Layer 7 of a small transformer language model trained on English Wikipedia (14 layers, counted from 0, width 96). Numbers have three digits each and are written without spaces.
In attention head 3, each number of a token's query is one row of weights dot the token's vector x plus its bias. The head spreads its attention over the tokens so far by the softmax of query dot key.

Query weights of the head. A number n stands for (n - 500) times 0.0012.
q0 (bias -0.177): 216493438456339500548470706652316375536401390383476473461693486609423617510585472468588443546550413542528385568418447597313623633400609751493661311300497594526633346435551405510408610338685514587713825532474606416695661457476573388633440201485677411525589312489664476478588552403351456586
q1 (bias 0.091): 583358485748486471271527296460621286448434613426375613470390726453370337672584686387299631522269394597610294406470356629550493265569565514552554457463376739609360403324519486601699358367611686482549432350754482489657524522604713489540417262561602431522363493455522621425493625560400384507
q2 (bias -0.107): 481477396399550581649679719531561458368426340546577489335405677465562359408672687391377492523584595692504575559777537561492609657435616611429589608628433542553541392567576669417318203444531512332552332516459263515558424796496567436717321574545646402208814363175363256593512301424416500350
q3 (bias 0.474): 371642546479612514500626213414529592433379623364415546379544687363203632684493514686398586462254473456493654592540458518496706523232592385705572527447369510518540480704557347442462465465442469574704549622504613360606582531541504359584579337532399586311381417457708294571418525574486674528
q4 (bias 0.037): 606589666307465496610398281354682428443599395483347519412500344181543483473373488773422409618410605699581609542421552471425401426637823519397476496459590453418324669509300390563528504488719349430409631740384540602504414347570582637604421699438963337433434500520696726455397264519313312383
q5 (bias -0.229): 654595434437638567467627496811220323331511470710532466513423489464269598457561553335670561393694290221388606521384432684523400382662582567307376649511466539459462489450445624587504547679624309303356496551646657375530442355317488504547461408609347500543462558352612622596407485465686692584
q6 (bias 0.106): 533440669524276264440360712450716306559600486631591540482252371492534378299396492573652615447670508492455691695464511500565556428225412606378275409441401390580593431790556508564504608575360500783522500430721596481406754262670593143531492562303432674542585430512516310341550508474391647555
q7 (bias 0.079): 727363542623367338492482586626551671252508624792399523443692597614776262787529299594561484788513356557692525473457326719270488508354647456366366569651605492513291545575344378538639623767548627335332500512453447512595340446552665379380664496260363578545307479487389655288582829380500487467
q8 (bias -0.001): 511612453366470402638663534477670439371557476650959558227697485557424371575642496599568489553549660628556311511416539468319676471536474624617500670211641687409493515352351383642481397632316485414256386442401489394444314508481378516500770706707488683553544278366611551614439405496466429384
q9 (bias 0.025): 583496251564679450275340526551485461493409291303493661436624378623594508478277250326489427655367472446511633261694555485535538558683753546524367583683562643436255583559339633486724423481418383586365580724583395356462500467611508444342562610717534515446355489642500569406630534521407661382
q10 (bias 0.007): 557405676388703404411604677351422673346312545492592606724211374522288492493624456594396586504516522448409454682680394359460680567453470308403478474735422651414565426411488467319474605550681387467518570455406560601575589082614711622333403575422465508552480282616496379469825578617474589584
q11 (bias 0.216): 427511671594511324418292454477536227617447292427496622461481612458749383601653407439714747643274723444622558522349468301488500404301451347642541628449514500212471402475469214603462359392687538649435487396437530526625381415328570756550303536520345546549651382496466590488489369581839559616
q12 (bias -0.087): 500609658366362337571596334647481681485670539473582602500619606579411492432439571399685389404446602674433664260263480406637639534613479532417379607371182762638465254543463607420403384573727619539418361373508317597416508555550657621347389500398511558611327677470529288530489583532440619624
q13 (bias 0.062): 752468410678651511598218522558371539522383490605634469416571475485467568374540640442688624370551382342550263448435600469659665397565420575314638435800674698595574366626428637473445577407450683565353758423325496638654405459410353355396438354619576401719458599451574521421434515475260300340
q14 (bias -0.198): 546551428588441478500663541541697145439433602520566419616649379611526741518339452348437218448568427445688436429368357582417479430266629555550463548679624266531547496488791654445426530417731765478645484320465682474465641410321637841635481391714473560652399496488448345396448380467482569462
q15 (bias 0.350): 454536481641467515458642541456573665267666302492272760412321507464471685533537558306584533471413281543593448511392555442694525424188609543472405427387284377439688307555390456384471541665775736558286431663577668511434397507551664552433515531650312448320627592504722444470463527471500258493
q16 (bias 0.060): 581500496462484480458474512351297461433431385608552243545532740419303593336594424451299528247263258444330582566670538547513687249555629596578243576446338456475469436561642580757524541463716716655268478426547755625620641693412640405406808419250796406370657443429484496529472657488655667409
q17 (bias 0.117): 618493351530486424609449456641511461605489344558518503721656680236399432403262432493529686648689411687546467531569524909350472517538478285591529345582361568405377316723500323490569573626321756443493492335299485562508532389274546663349522524683508526442355566515606493455602447546286571433
q18 (bias 0.285): 471555400198297518373504579757640548573477411632448295466485282493333414363549265582574579374427321533482572571531493449326486511539336489536422800646468537601446407419056407608519586740600598625821678583523519407547382352533685565511515326398457770474469620562410564589578449518441593500
q19 (bias -0.119): 629382556557597616375273533241218433481368523652778510588468587758569456467548511500569515290464468410482444671305321604202729473454507518665786464455580396424183464528451460442482570630450456356524407478615252271589583552471719466567434590534714566569515592560478597545372473571608519414
q20 (bias 0.165): 452444526434701430342359511539329554595489709211493460375330493380351414525694668557564504514577601616622569527597584444730565607219521710531323567504324384496442426469537514620401525609321718426473323694351500443312488294447480318536429595444321607582425296629593568537624496590416673736
q21 (bias 0.184): 530602312412441528441564503390401493422335523399459545541568712465591490497446478491478231610445410459423744548321446546487476500424481553542594497565455531595701359677451497574355573477422484432672619363381532308403531625379416594551702548593602500522712408601347629588806431703491370523
q22 (bias -0.036): 556497291475545414539519437459525604539517611459791559331446640690345454654559207441438403428429544250456539560435379420467390565729528381407342486628398746421597524541690469568621580224575354507480523644587341310500579430486651681423583365489536542646482598615671395611407496429442310355
q23 (bias 0.415): 533374591512730527291600512380601450604656582467488548550508573469465662469418431535377333785349625423398382500854456394516646204165357649522789681336289657536669539538352488533392469777615445531459629547573287643492382512611536405579519592622253597585296504516500459516376395273656352441
q24 (bias 0.205): 623565538450289475549409729515381484636415342465322462412514413427515379405348634301409445642675331642464347563396587427399482559566544272592318456557623725688482661599633336641621518598529537522665687500685702504235380534275428549686386591569419585644261326838378510424504508529493546530
q25 (bias -0.184): 455451331582227536734454532439672380559504533339390615550560532579511642543482433522560299546259662553395460562511409606542410621417589581721457368533562542522458614481430368276439356731532302482404532605376647443899481354387372504424726374504500421475319662385580497571522241388648563734
q26 (bias -0.253): 497564303620378575485383387207523500280489453558540455634560604536410672313591572722486711673575308572543330486584469656469339736550565736472529442489175575285518633598519356581377591493504529636500359504397409453623401688418517760419460524283637423642470522661236410447645500482539459496
q27 (bias -0.035): 661460466298323530597576500563305508454560521288474613569540374362515549552643334466437478593516438600423485393696666402674331563602452588640645474542746563286612478734554530570593579473574297522446384564742317604263476618419715534455317528437430583676751695272368319368399395365544747229
q28 (bias 0.072): 555479522437418631415458612450522465533583559730316615556570748364432614347637574364617364365527521610833485555620449349667548406496507504614390653493452419451327258353470187410464468368578356507397627330493561311527519711560537694562665595331519630758620399515533408541604567490595296350
q29 (bias 0.210): 377385729326330522383441592496710194628313266441439396463607533667616444442467619570435548442686536464611459451381376400368588648565362597250485511617556601443571460567409547425558401593504559597297375559443456362384409875594572351407449437397706405529623460678552469773423489750371659589
q30 (bias 0.129): 399315407691582368302496475460508706429515397523514452370465722352626500650500336612489482532739468479574603586504541466592479554660468400542658636496452479775434500594474504672785609426557398571524632438413659388201586449653729482163247290394723467525329420623493455478514322504390369452
q31 (bias 0.253): 606545305599662670484713630420333729719431559565734424511552300583538487628389470363387592496748593504437504420512514304452408486600367387346417474335413692222474436837331523528359412718699431564409542546456633606435500663440491527465290815384265404397300749492469543366652468541440563442

Each question shows a short text with each token's key, already scaled and adjusted for position as the last token sees it. A number n stands for (n - 500) times 0.0056.

Then comes the last token's vector x. A number n stands for (n - 500) times 0.019.

0 "1": 448491466535589708306521511600551448531483403568485306397501279344515335406590828594490466661312
1 "%": 533497512471450874299378547522533333538395341483445301340557280269465253436580869726554411688317
2 " |": 517460515509504873333399542553553352520371349493473288367552274262462254463655854709550464668331
3 "\n": 525465515507441849326423493593598362463429391473428293376571268285478211407675844705533455700348
4 "|": 503460457458509878329480474616637305474416410487428353383545233297491197477629888698513411722347
5 " 18": 456472470483483844300409455586577293508386406484377325399522232322528202432628833702517420687265
6 "70": 482477486439473823340379451562592304516414402484388318382522201279509218429620891673519448664237
7 " |": 499453514474506849353419449575603283524397428509401291394532218271496202447636893705504466671282
8 " 20": 489438485447496805329378448589602310541378365486372303378530223268482217433683865690545464675272
x: 419640435519549583387275545496700684152425465603415509478503615438568565551494416526600571480614532551574522357471495161390521476560538451472545205668484586571510589469484503542583601494612364495494582387523473564382697551489326504324459483461427468369531532489461451565437532455583718589
Which token does the last token look at most, and with what share of its attention? 4 "|", with about 60%

0 "w": 428496465549580715305528513596550451544473422567488308393509286342512339397586826593482466646311
1 "er": 439532489440505914291439539558534348540334424456397306382583276253427189377641881707523431631239
2 " O": 443485517533503828306411470495596371564356412526427339375505270304401195408651868649558433644263
3 "c": 457496510535482844357390511499591401551275457492374385325496302322436216420604887708612352615253
4 "m": 472462483526513917355389547516558377548279429474427359361530327287428205415637835653611374636232
5 "ul": 517488467515491877333446524503582392580310441434431350376561348271464173373660905637533356623239
6 "ge": 498468468484500910337474528522579378576314406445404371331529335261414192395699906644564374572265
7 "e": 482493463460490894296439472502565397505331422498411380343581310256411170404660914673502398590255
8 " River": 447453488521494884269412520477546401574384385504408324368554304216417233385585875587498442581247
x: 390638449501478444411280485528678658100369504630444426463508615528453631560490396419720594455571568560622573298548532305466503461508533415579552204488538525489524578381470485497553645597510566411493578393547490589337695616406299506505502538445445569372545531526442535513440448513551650576
Which two tokens does the last token look at most, in order? 2 " O", 8 " River"

0 ",": 449488463536582718300513507599565442536471408569479305397507278345516322396596835603489463658316
1 "6": 502471493492517846278425531566583337545370339503407297378568240270472242395661917684558445681270
2 "11": 509502542436498858324418555515533338532376322513425275395551256275500232381648882669532463648226
3 " |": 513480542477522867333387525527579356541386347530446252370574245238457233418658885694552480673292
4 " ": 523507540475530843339354521584572374556346339521357280341583255230461265425664817716541455660310
5 " |": 518452504507533827337354533561603349528346359541402260378560261256460262421687861725542468653342
6 " −": 516485471491513843279389527574575336561368310500360264403529296267496218378650828694554481675316
7 "5": 513444531500505837308376560580545350562360346499423276382587293283471242397647857696584492657295
8 ".": 521497531477488878330403516585521348507376377497391298378583277261484179396607911718529506677323
x: 362688523497576589349242587561662659205431483655518530482524568478510545490494423488633600521581519536606505390427460192468506434562561492536581287509498601508485530443421386482553609535553481463450583438510517574334773597400445370313428507523446514377569452479460507554335461484670737478
To which token does the last token give the most attention? 3 " |"

0 "age": 442493469537589710304523520600548451538484409567486319385506277345517328401584825594485465656310
1 " of": 501517482489503890252378496560569365538371392533466272300546241294474206407645868678525409658296
2 " ": 503495487524534865317378539588577371562331395519348286349563239256479259425645829718517439653301
3 "e": 497498461511515878332321499534625386491314417560337313347579308260443227416667815680471453628282
4 "ight": 480503463520502878350321568521561366543320402485416320344581291209439210444650878702491454672300
5 " years": 444501483500497904294351534535516381591381322487475274345556225261455218376624861713542419647297
6 " ": 486533502511531878344370557597528397603335342516366304321572249213463257407653803719494436625300
7 "old": 470544465561491894346353535542532356595325386539396292313592274227477224384629877674486418656299
8 ",": 495490463530496881304361557563562353579395393535439282394578223258513209355621851654504447688294
x: 367765496516525567420307545502635697074358510606460529481519581557535556536489439489649609511580563531591478360538472184452472442565568504523576252466469597551577546430439460591547585508501576509482570391551489558359704552363352413407485518459483515318514483459539547505438442428576711464
To which token does the last token give the most attention? 0 "age"

0 " no": 443488466541586721300511520597566440533470420563473308387506283344518326403599827603483459652320
1 " long": 393493463538488883319320577526578344557358407470418294334583284261525289384620862692507420676315
2 "er": 436516486463472960300387604595542348531328424431400292366589289257482203410627847724512429626261
3 " ": 463498492525517895308376580602533365550343403492337303351564259237503264427644815731499420640306
4 "en": 429500472518499880365294566556597382545313405477392331367549339245461233414651849701524418656273
5 "jo": 479456439528521875313355542532592392505304406406362303349579309235423193439664835713543388595255
6 "y": 505484446486523895302343548509554389536334443448371319316605311228457181384666888699494407612299
7 "ed": 476504454505482897326380552523542360508322386497418282336611290210451220395647874732490391620274
8 " play": 451483496500508870271405602531532387578376399479383282309574285254428255373629878689518446603341
x: 362716447576552598371257434492624741161440481657554418472445558594532585548481411474628554463547564518613445330531583263438488520599508476566571214469459594491590652436428451527526629529514507405444537475492495587303673505427399451413591444523526520412539407475426496556341432554541742566
To which token does the last token give the most attention? 1 " long"

0 "er": 438500465542583714307519515594560446532477422561482311394507288339516335401590829598485462654307
1 "(": 502509494521494825266403516567560333503352419510394320364566278275483202420653863673531437692260
2 "s": 469520470514507893330390558546561296534337393485377346392546325220383266436598849718511388661271
3 ")": 536479489548450872340358526536527355548363418501445306391584280274453247427668862699536462659281
4 " |": 489453489518521856326421495562591331522356380516426292383557253261471244416690897707545468681323
5 " Le": 496458550548507825325451510549573346543312428509354335391554331273388234461707873682519475674280
6 "n": 469487505537531899390419491517584341549315451524359344383536293250391218404709847698521409603263
7 "g": 480465505553461902401422558496556299532272445456363311364526340249411226409693839684520435591284
8 "th": 473437470542431900329372529502515296527294384437373306364564342263436242395680852660544435576287
x: 445703478476465587375190475534709700167470457633509521412565529516567544465506414469660556423597637521553490377511460258466515586568545416621563328523490456582556553472403406508485590542487452403557517441578491541288738541356369528428530523505434487358460457495463437606401464580570759582
Which token does the last token look at most, and with what share of its attention? 5 " Le", with about 50%

0 "en": 443490461546580720309516515600564442541473416564481310385509289340511324404594835600494458656300
1 "s": 490477486504460913331391523538583310552335409452403311377582302240417218411632880717530375625223
2 "us": 485488444494418892281405494526553321551365379452465329360534318234412224393682868703528423608250
3 "-": 460498470535500902293422531592544384544325362462413343364563294266433224414660894715536416639319
4 "de": 478483459516492905292440564556634402503270387484380400337532322272426227432651829652495415649273
5 "s": 447511453551485905322419568532596322542323406456402398330552316226371239437625854739459354614294
6 "ign": 496526432554466879294417575548559363527299385450474385296569304265452228431636869695479413662271
7 "ated": 483541473524478880297430591501518339549332364496470320300530273288443207416636843729521407683268
8 " place": 479504462502468886267402611517546354597389392465422284344588282272509207330631865621519435615313
x: 440702449584534540425263445520644626122413464578502430467528622566533505495495407499690507409539560546653462291537549285404527478650555476506544202494457608517626633371428462488559638548499440392497621385552469563311632522384368452452547511551484560368562473482457490515409486540608727585
Which token does the last token look at most, and with what share of its attention? 8 " place", with about 30%

0 " with": 443494467543577722302511513601563446541473418570481308389510282350516318396594831605489461647318
1 " the": 467485536491488868292390522572584351523391448516398273332574259264493206400639892676546464628315
2 " ": 477465508508497892325374537593581344541367426516320287367556236259504272444650827726496441656313
3 "s": 445462476514471894365322553573564301531325391510347278380514303230436295433650806727471397638312
4 "ing": 474442486520410901337320547536511283536303387487407269312505276259446253444710815720539440641333
5 "er": 466489454461466937341374575572526355548325416434387297352550303221434205422689816734503467659253
6 " after": 483496504559456868337398507536587365575342395543453297359512250323463169405678839649513423626327
7 " his": 448496526494489827315421515556575355578389418514406283329544233302499206413671869674525497653322
8 " band": 438423465454511901336369514544576393594406423517347296371561262235478225379622868651546436661310
x: 361742493600512571322357478477675698128330496626463475500519511559516593564548423429626590399568526488607524312528560223476488468550542513498529232550446582497620643464486474505437625538464506358475591432538482604347698519442345474403507464456547572411498469495474547549406400533534703596
To which token does the last token give the most attention? 6 " after"

0 " 6": 446484468539598710315518508605556448534479401574479306392502277340511326402596831594493466661313
1 ":": 520483515513512893307400504568528332523353371566406302373555245270442201398678900701545444637320
2 "09": 521495504499477824278420522534579347512323313505428329352559228295469206372672906674511476697268
3 " |": 533486531497516852320404517542596347534376338523452287348572243258434217414672882707549503672314
4 "\n": 543455511499463849332424481592618341472431404495413307361573247282472199389683857700532455713342
5 "|": 495445465461505894335479490615628288480424416486410365384557222300499180468632888702523415723340
6 " 2": 476448502479486875319410472611586278513412418486360376367532261291490190472638862690513445678291
7 ".": 509466559461459876351397470584556258497403427458376345380532262272505149447599907744471473660306
8 " |": 489430518485517888338460454601600241494382401493422330375548247285468181451625896736503456676322
x: 441669438451545551389289503522651598101401515671445498554436548493552520536459420463658609497564603553612515345487412204448552522570529481502596268649520619559438640539509473571522655536508430453474546405542593571335706583407395428335437495496449518353525451449473483547460422405568733526
Which two tokens does the last token look at most, in order? 5 "|", 8 " |"

0 "H": 444488471539586711313526505598556446531482420569482308397501278347510336404600829587489469653308
1 "ow": 452519487494470897327404500533579333560346463476418318372606272249444224389636919644525462651270
2 "e": 478522491455474894271433493527556362512351451473389343341595252247445188390677918666501433606239
3 " describe": 450514511562483813261365526525558376519389419481446321294588262292490213372665900646449414663279
4 "d": 471536486530485887307452559547561324518330408456414378324639271247468197348647885655494408668277
5 " comp": 423494475529550869310372595580581375545397407447401361303539316290487222382626826619515402688306
6 "os": 468479427542495896310348544588558363541371442420411371303562325290441232375685845675490352647263
7 "ing": 470496440524460899309347548540505315537364409467440358256569275285460213397680859694561362647303
8 " the": 465480516521475883303382569560542370538412464503403297297572273267505199393656872682548443628303
x: 398708499543549565469227396529695635152426486625491466451485662588460554509531373499667598467523564536620391346467476195478501507578514527489544193573522556561582599430494475506548639562542470450499543408495557586344705551462363493386522576466459445419476464474479446532457384528565762449
To which token does the last token give the most attention? 3 " describe"

0 "ne": 440498461548584719306520506600565448538476424566486314387508283343517330402595832590481462646311
1 "\"": 477478505502488846316422541499533334518361409525393319358514236275480217409648878667493443671284
2 ".": 483501511492499826346408474579568343497401412494382330375558238255521191364639925694485460695278
3 " He": 438494530468510825312434500540573348518346426468387325384595239270477179400643863624558463698314
4 " ": 471467504508558818320376497597580380512341414500322319357577218258488254384651827702492402678302
5 "le": 450476511485557829287348528614590341474328408475342342330567270232414200426681823661448438660297
6 "vi": 444508480487539842362390535545627344497344460456377332322529263183434184365666815654453448628284
7 "ed": 462492460503503838328385529547552326493329411504410314319604254247449218370666864725466384653298
8 " special": 460479455563524829329364584535580390570403416451404318338584295273538208369647838661500432700262
x: 364697528600564545464266486453681687134487414592516461461538596542457572494453386496687519414593611564649435302515539268362493411552555573462526190533487520485581631418579445499542559493554433452408565410529545555273652565458407476411495478479442538359548514527505514573468425602535702533
To which token does the last token give the most attention? 8 " special"

0 "T": 444491468541582717307525513597555446533481417572483310395499283344509333407595828592497465663308
1 "ri": 481513521468502914299454523554580321576384430488406363359564257226435190415682878656562446651272
2 "o": 480451476474516917301399469538609348497351442472414346339555294262423198384673886664520403596241
3 "\"": 474466505497500844315433548491530353514359407522391319364513235273461218405639878669499434672289
4 " with": 469498506527488837285382505546569345539339412517401301338564253304465196368657882680550416626287
5 " Ma": 472441523525476826305437497536616319570367452512343357417510296313439199403657868647571462649264
6 "ti": 492443423502475877327455517519624396557337488502354381371517312328449219386661918611604407665294
7 "s": 487405459521470929346423514516596342542319460456382343395559354280387220409640882695568367614238
8 "se": 537408452525466902293424496515568380514318446432406349348566334284428183416670865684551417637205
x: 396752446497470506322182434481584658124544493625502525446513632512524573479435375500678597444620670549582524389474488226447509443491606476532503333511483511519501570428502442456531623561511483424552521422471532528273730591402414459453547517483406487409484498528483512580493470569536809571
To which token does the last token give the most attention? 6 "ti"

0 " appear": 436499472543591718299511517600559449536478420566481321386505285343517329394596826594481456658318
1 "ed": 476517497508489890336404532545563319521315411532413314352583254249463237398648890717512368664280
2 " on": 451519521545444848281381550523567347571345425528444338308497237311501212358635876666540425622319
3 " the": 478494563511488861290388569556595350553381467525414305340573254299504195380650868670548502600330
4 " la": 439464516551462859304342576525599340539360442504362331393545262296471229433645839649485482601299
5 "b": 455485474538473895353369588512573334532290440444374294351546239284468216386678826650502465578293
6 "el": 454472490525484887298375582543541351517331429430374319349592273254479199369696868682446431578245
7 " E": 466436525550484868327393537502581335532375415533366343352538294287428207427686859652525449596242
8 "n": 497466519559534942433389528490588358607315471554378369376513299276389185448684834681566421597209
x: 382725508399535542452331512509692639104440465649432555445501601382492639580475428418579589420618529599592468360485509303484588531445514435499513144557496567652487561536471483500489674541563517419509558384549489581336605610470400477406496493499457457317435460529464530597424417553540778531
To which token does the last token give the most attention? 8 "n"

0 "s": 442490461548578718308520516600556448540472417565481313383506285340510328403596830602486457651307
1 ".": 502501496508476859331416486576563352509385408488394326380562252257510192385637928708507447683290
2 "\n": 489482508508483851329433492587612358446424401480418301362575252286497199367632875689518418689311
3 "\n": 490468504461481860319437459604617294458435442481377325361565254317519173380624889710503402706309
4 "==": 494469484441537832357398508596583338499437381461425310328541242272508174429657878683496448696324
5 "E": 459454529485480871333400516583597302497410408517355350324593267279464216443647852641513437686211
6 "ar": 479451502553478890359392540529630293558362481511401390347585268275454195425625843687510432692215
7 "ly": 481470462512471910325429559553577276554373417470412318315558289243455196405697866698494442654277
8 " life": 387442479445466902289371559518518364562431373461356304308561255280492248379627858672485449660324
x: 341733454557523479365256462588700735072347478640509477445509494537523528506495468516658605354556555469617478351522533271444465526559543494556570264573458540456641602434407540524574583490536444404504586445493488581363677613470381440437575503518409560401518479485500428462414520535528716535
To which token does the last token give the most attention? 3 "\n"

0 " into": 443500461544570726300513512598562448541477421567487309388509286354523329402593827604481461646323
1 " Pe": 438474513512463824309417496504594332586360427498378334359483341291386251427666876662544438634273
2 "ach": 454429525530459890290422550491548340552327484455375347355531326303398243411667864696534424598248
3 " County": 446439514493451897259401543479531374572397406479410332351506278269421261392597872642525445590272
4 ",": 477447495507506890281408529553595343582371417545428281401568234314493228324618882623541422669304
5 " G": 474437529498488849338452551514606350566342426534354309403557316331452242381560887655604461644285
6 "e": 462440513471510923334403525517589417515344475578318304406575322302436211406586855643586439633225
7 "or": 537453475506500910325394536525618369556332463510417294401587355245415156383607870657571431653180
8 "g": 497464495513466932397453577473592339566311423438387305369564383263429177402602879634579438613224
x: 403752487463514513414226432507686710181462509602515577535483628445557595463471445483575572476603642530646438291494517289476581544504529457539499370558520579570545597426437406468487631556497464369505561373611461577222642584373387453433478532421445490397497444480501488556372476531492781634
To which token does the last token give the most attention? 1 " Pe"

0 "\"": 448486467535579716303517511597554440532479423570474315392502280349518319396590824598475463664314
1 " |": 494445501505537839315437507575609320524381384521427303379566250265482224418668904707542474691318
2 " ": 505479517499518819327372518611588341531347377494346304351582259257498259419669810739515446677316
3 " |": 508429498507537816339371515580604328515362385528397280387554265261481248417689859731526473667346
4 " 6": 491430484511526778342355496559592328518364334507372291402558292274474248389712834687523474694325
5 ":": 544455540523498837353352489555508336492345372566394289384548295254421196415708854736542510620350
6 "09": 525467509511467809287409506538568337506327329520424320358560251297458204382688885691508527693297
7 " |": 548462543498513850342381505529570355529385353530447292351581278246412197429687860735546557664320
8 "\n": 536438510506450844346423477590609353460443403490413297362571256270457196392689847712526481710346
x: 375701493513539586405236568512663549119400518601475445452477606615524558529574487533628570496584613581607508393456515131439642423482513481498544233567495568480504580489479424531529559564548409481436542400482539581417719567439379410385484518487403515410533514442564437514396397500576778506
Which token does the last token look at most, and with what share of its attention? 7 " |", with about 60%

0 "s": 442490461548578718308520516600556448540472417565481313383506285340510328403596830602486457651307
1 "q": 457489463510477891304407492505566350529364364466379302372572305253434211430616880639530433653253
2 "mi": 485480490480472885307411543526538358545346436482417336373545289275472180413677869645580406634257
3 " (1": 455483508540510846286379523543533367562359375543444320360548269257477213392632872665555435694293
4 ".": 496502516499491882315421517556548354538384413524387311393558249257490175402571933720512455669315
5 "2": 491498490504520840293427547592566338516374306507451315351579253251457239378614887671556443646306
6 "%": 526501516480466885314402553537527330530394297491456291337581281263446238417539881719544421704326
7 ")": 541468524523455879360374549556539360547386364498475276359611264278472226414630861690521471650290
8 " is": 462490505492472891312402500577589356566358393477454247316593259286499208378615817693516439649378
x: 372748458496508562364172463527637646134378527622475450478438618527439580543561463483634495464578604557584476321505477244419493545613563489482621223503493611537502666508500355585517611599542505510486568435556484538393638531395371417427516506505515482386542524490520471451429384551584717484
Which token does the last token look at most, and with what share of its attention? 6 "%", with about 30%

0 "ry": 441492463540583720301524514600557441535481415563486313393512284343516333399592829593481462654313
1 ".": 492514508497497857328425484580562348500397395491405326384568248255517200378621933703499454684285
2 "\n": 493490511506487851321434494590613349441422400478422301359575252296501206365627877683519418693308
3 "\n": 494475505461483861314436460605615289454434441479378324361564255321522180379625888707505403708306
4 "H": 466462512473476821322414434587603305492400444455352317373597246301466233427600890624526467691266
5 "ous": 504491517516450844313420472546557290524363503550402324315569233273427218388644879626538466672257
6 "ton": 457445516467447903340457532553515315529366443457379330402564296238464205386629906632492477658236
7 " County": 429432500471447885285403506508536337553417416470404342367514259255456242404581878634499462643256
8 " is": 449469497491473909318401520562597353581371429496446249328579244277508221375608835656507432635354
x: 355762453509508537388228467538651652092372529649480446474440608535447597531540478483639541467574621580591498305524465239403498532637563499485589252499489578549529646490508384561496614596541534457491582439533479541364619553401354445451493504505533482389546494482509457411437379533573696497
To which token does the last token give the most attention? 1 "."

0 "ence": 448489464536573722300515519593551445540478415566480313384509282342513319397594829599477458654311
1 " turn": 418526527490484858278374526551526385566374379480416282320605252253485247404607867631493461632329
2 "s": 409558514475456911302424554581512343552374360487433311332611240226425274327607854689478411584299
3 " into": 465521500549440906260395528566550373580350382508467280279563277327465220391629858684518433589340
4 " a": 446493513525455895297406559554566391562361459501379276329573247328536207399633841718530481620341
5 " ": 467447489530491911328372572605567345561352440511317287405555257279519258459633803734491468630347
6 "ro": 422457450517511892326371495622587363540358446545339313369527283237443219434684845664458424636371
7 "ck": 431445452499507907359378553567574320543354441523328323334539315219445225452650882697483470596324
8 " opera": 397481476537483887281358551567529381589431405488385315312517296261441191398625856632499447642316
x: 403697474572533605406275438479669713122406506631547449446487591573450600543544456478666509459567532536649573244527535279370491400500510550553537165516522514517623603468508465441579549564549527389483557435546489549317673561467304437439436501534431543425526517509425531584427432513482706513
To which token does the last token give the most attention? 8 " opera"

0 "le": 441491464545588714305524518600561447538473414566478315384502285342510325405594824593482466651308
1 "ck": 472477499492525874319400559533586346542339412494383348344558281221431218432645910679529446618262
2 "ley": 438480524463500913271440558540514374554336418469389321369560268229430209390651909671504444635266
3 " County": 436468517491472888250411547479535375569412375511423330345504264259422267387583884639504445596271
4 " ": 468492517510550879328380566548535414566365376546338291342559226238455272402627825657517417638283
5 "-": 478470487536538886307360584571533379548321367530387278368559217268460239397652869681521414643316
6 " south": 464494479552471890266332530524532389549358330518418240308557297264455279397569833657453452645310
7 "east": 470522478521447941303361546549568366564374357477422245284578283278485270390552869655484471640282
8 "\n": 496460496537461878351428534582601391497436410496421265368575239287488217403633865674518460683318
x: 351723491526569587436285538528663546076377521652481466432457649593506544513561462484658587526537625569623494333479495155419622413484490525508530234535493596490545596469478429558515557579521443459463588391499526545409656572417366466432454490459432509399567523455546443523396434508584740516
Which two tokens does the last token look at most, in order? 6 " south", 8 "\n"

0 "th": 444495461545571724307517511596560446540475418571476300389510283342516335402596836596487467651309
1 " |": 490462500507527858306435514560598341532382390532434282390559240263472234428657906702547462683311
2 "\n": 520461509501452852318421480588619338473426413487407298381571254288501203391671867706530442702329
3 "|": 487456466468498886322472488612639295477411414479414356385554222298504197453637896703517411718338
4 "---|---|---|---|": 516433514447454811376434532570643333484411341445380330356545333300473221415664877712526409683291
5 "\n": 514440555509459863347404497588564319459440419484403295345569241274469189405693845718522431663338
6 "|": 490437471471501889342449482612604277475421412488406336359547206285498176456657880702501404698334
7 " 1": 451440485463492877312427480596580295528407412491344375385529239286507194461642859697501462689293
8 ".": 484469547452464878351412466605545260510399427468367336388538254261514152433607910747470469666302
x: 385652448502578555391264578569683653119415506655488534530518534469541514504449404462613596520569503527578517385445444188479531471574587463497554274645479625522456556504484448520529640536530452452504586442517520588350775591419401382336436496526454537401553402499461461554334431475609752466
To which token does the last token give the most attention? 3 "|"

0 "ton": 437497471548577714309524516599549452539484417573489311393505286346520340399591833587485467649307
1 "\"": 475485506501480845312425548491518346518366397521401311372519235273486229410638869668494449668282
2 ".": 486508513503498825343408476576562364499410415499392324388562236255522203365627914691491468697280
3 " The": 472503527511501802304442510574581350507363434480384289342576257278498212382644887677546470714286
4 " pro": 441458521498480889253374499563605326500374423465371326315534297343472217419648825676471410702355
5 "n": 462493435514481927369403520553677345563376480469345359331552289299459230460697864701530388627328
6 "un": 447473438525437899364394508534622337557369470402439348319569298245460223424669883680544385625325
7 "ci": 534490445492457854360404513550597344542361438400401359310537329252493187436713861695502409659288
8 "ation": 491458468440435871317352541494528355500376369422421322346543285267502197433653822747533429681244
x: 341692505557536545403228521447706757119480533584469463480519576533430549458511391535641657443609610438518460322476503269418440466579550428522502270538495587504580569456460491552518678583515448389521489398543581556378718536424361393429527475480427559419534509551518460562420448546506754556
To which token does the last token give the most attention? 6 "un"

0 "s": 442490461548578718308520516600556448540472417565481313383506285340510328403596830602486457651307
1 "in": 429482462490446905275400487522546361529305400452399318354553294274457194400672876668511415665262
2 " of": 514509473506484885264374500549583350553344405513471281300546251309487193400662875684536414643288
3 " the": 505481524512477871299383519545601347541358448509418261312562276286489203394640888670547464607307
4 " same": 461463499535465877281376525529599366566343405488418277311579247296513240392660831688529438671259
5 " Al": 513442517573446920337433510503626334595334438527397283378528333325435249440661871666513433641302
6 "ta": 464436493549397955334412518525624327556332431494430367368523326285427215464649884685538448597271
7 "ma": 490432482515423952331428528507588313572356442450407356394517318297442171448667859674552452611224
8 "ha": 492428500490436882301454516477556370530347445454399353383577328293405175433653922642515463595272
x: 464739492451494436410207504598675661105441526634522537523513649500490553445504461477653618474570585454619504377447533250382505490515542496501549284605477589434554544350471516420509657573510504378535542421487479570363717585412356421460536555465389510437461404563448517565386443474593746619
Which token does the last token look at most, and with what share of its attention? 7 "ma", with about 40%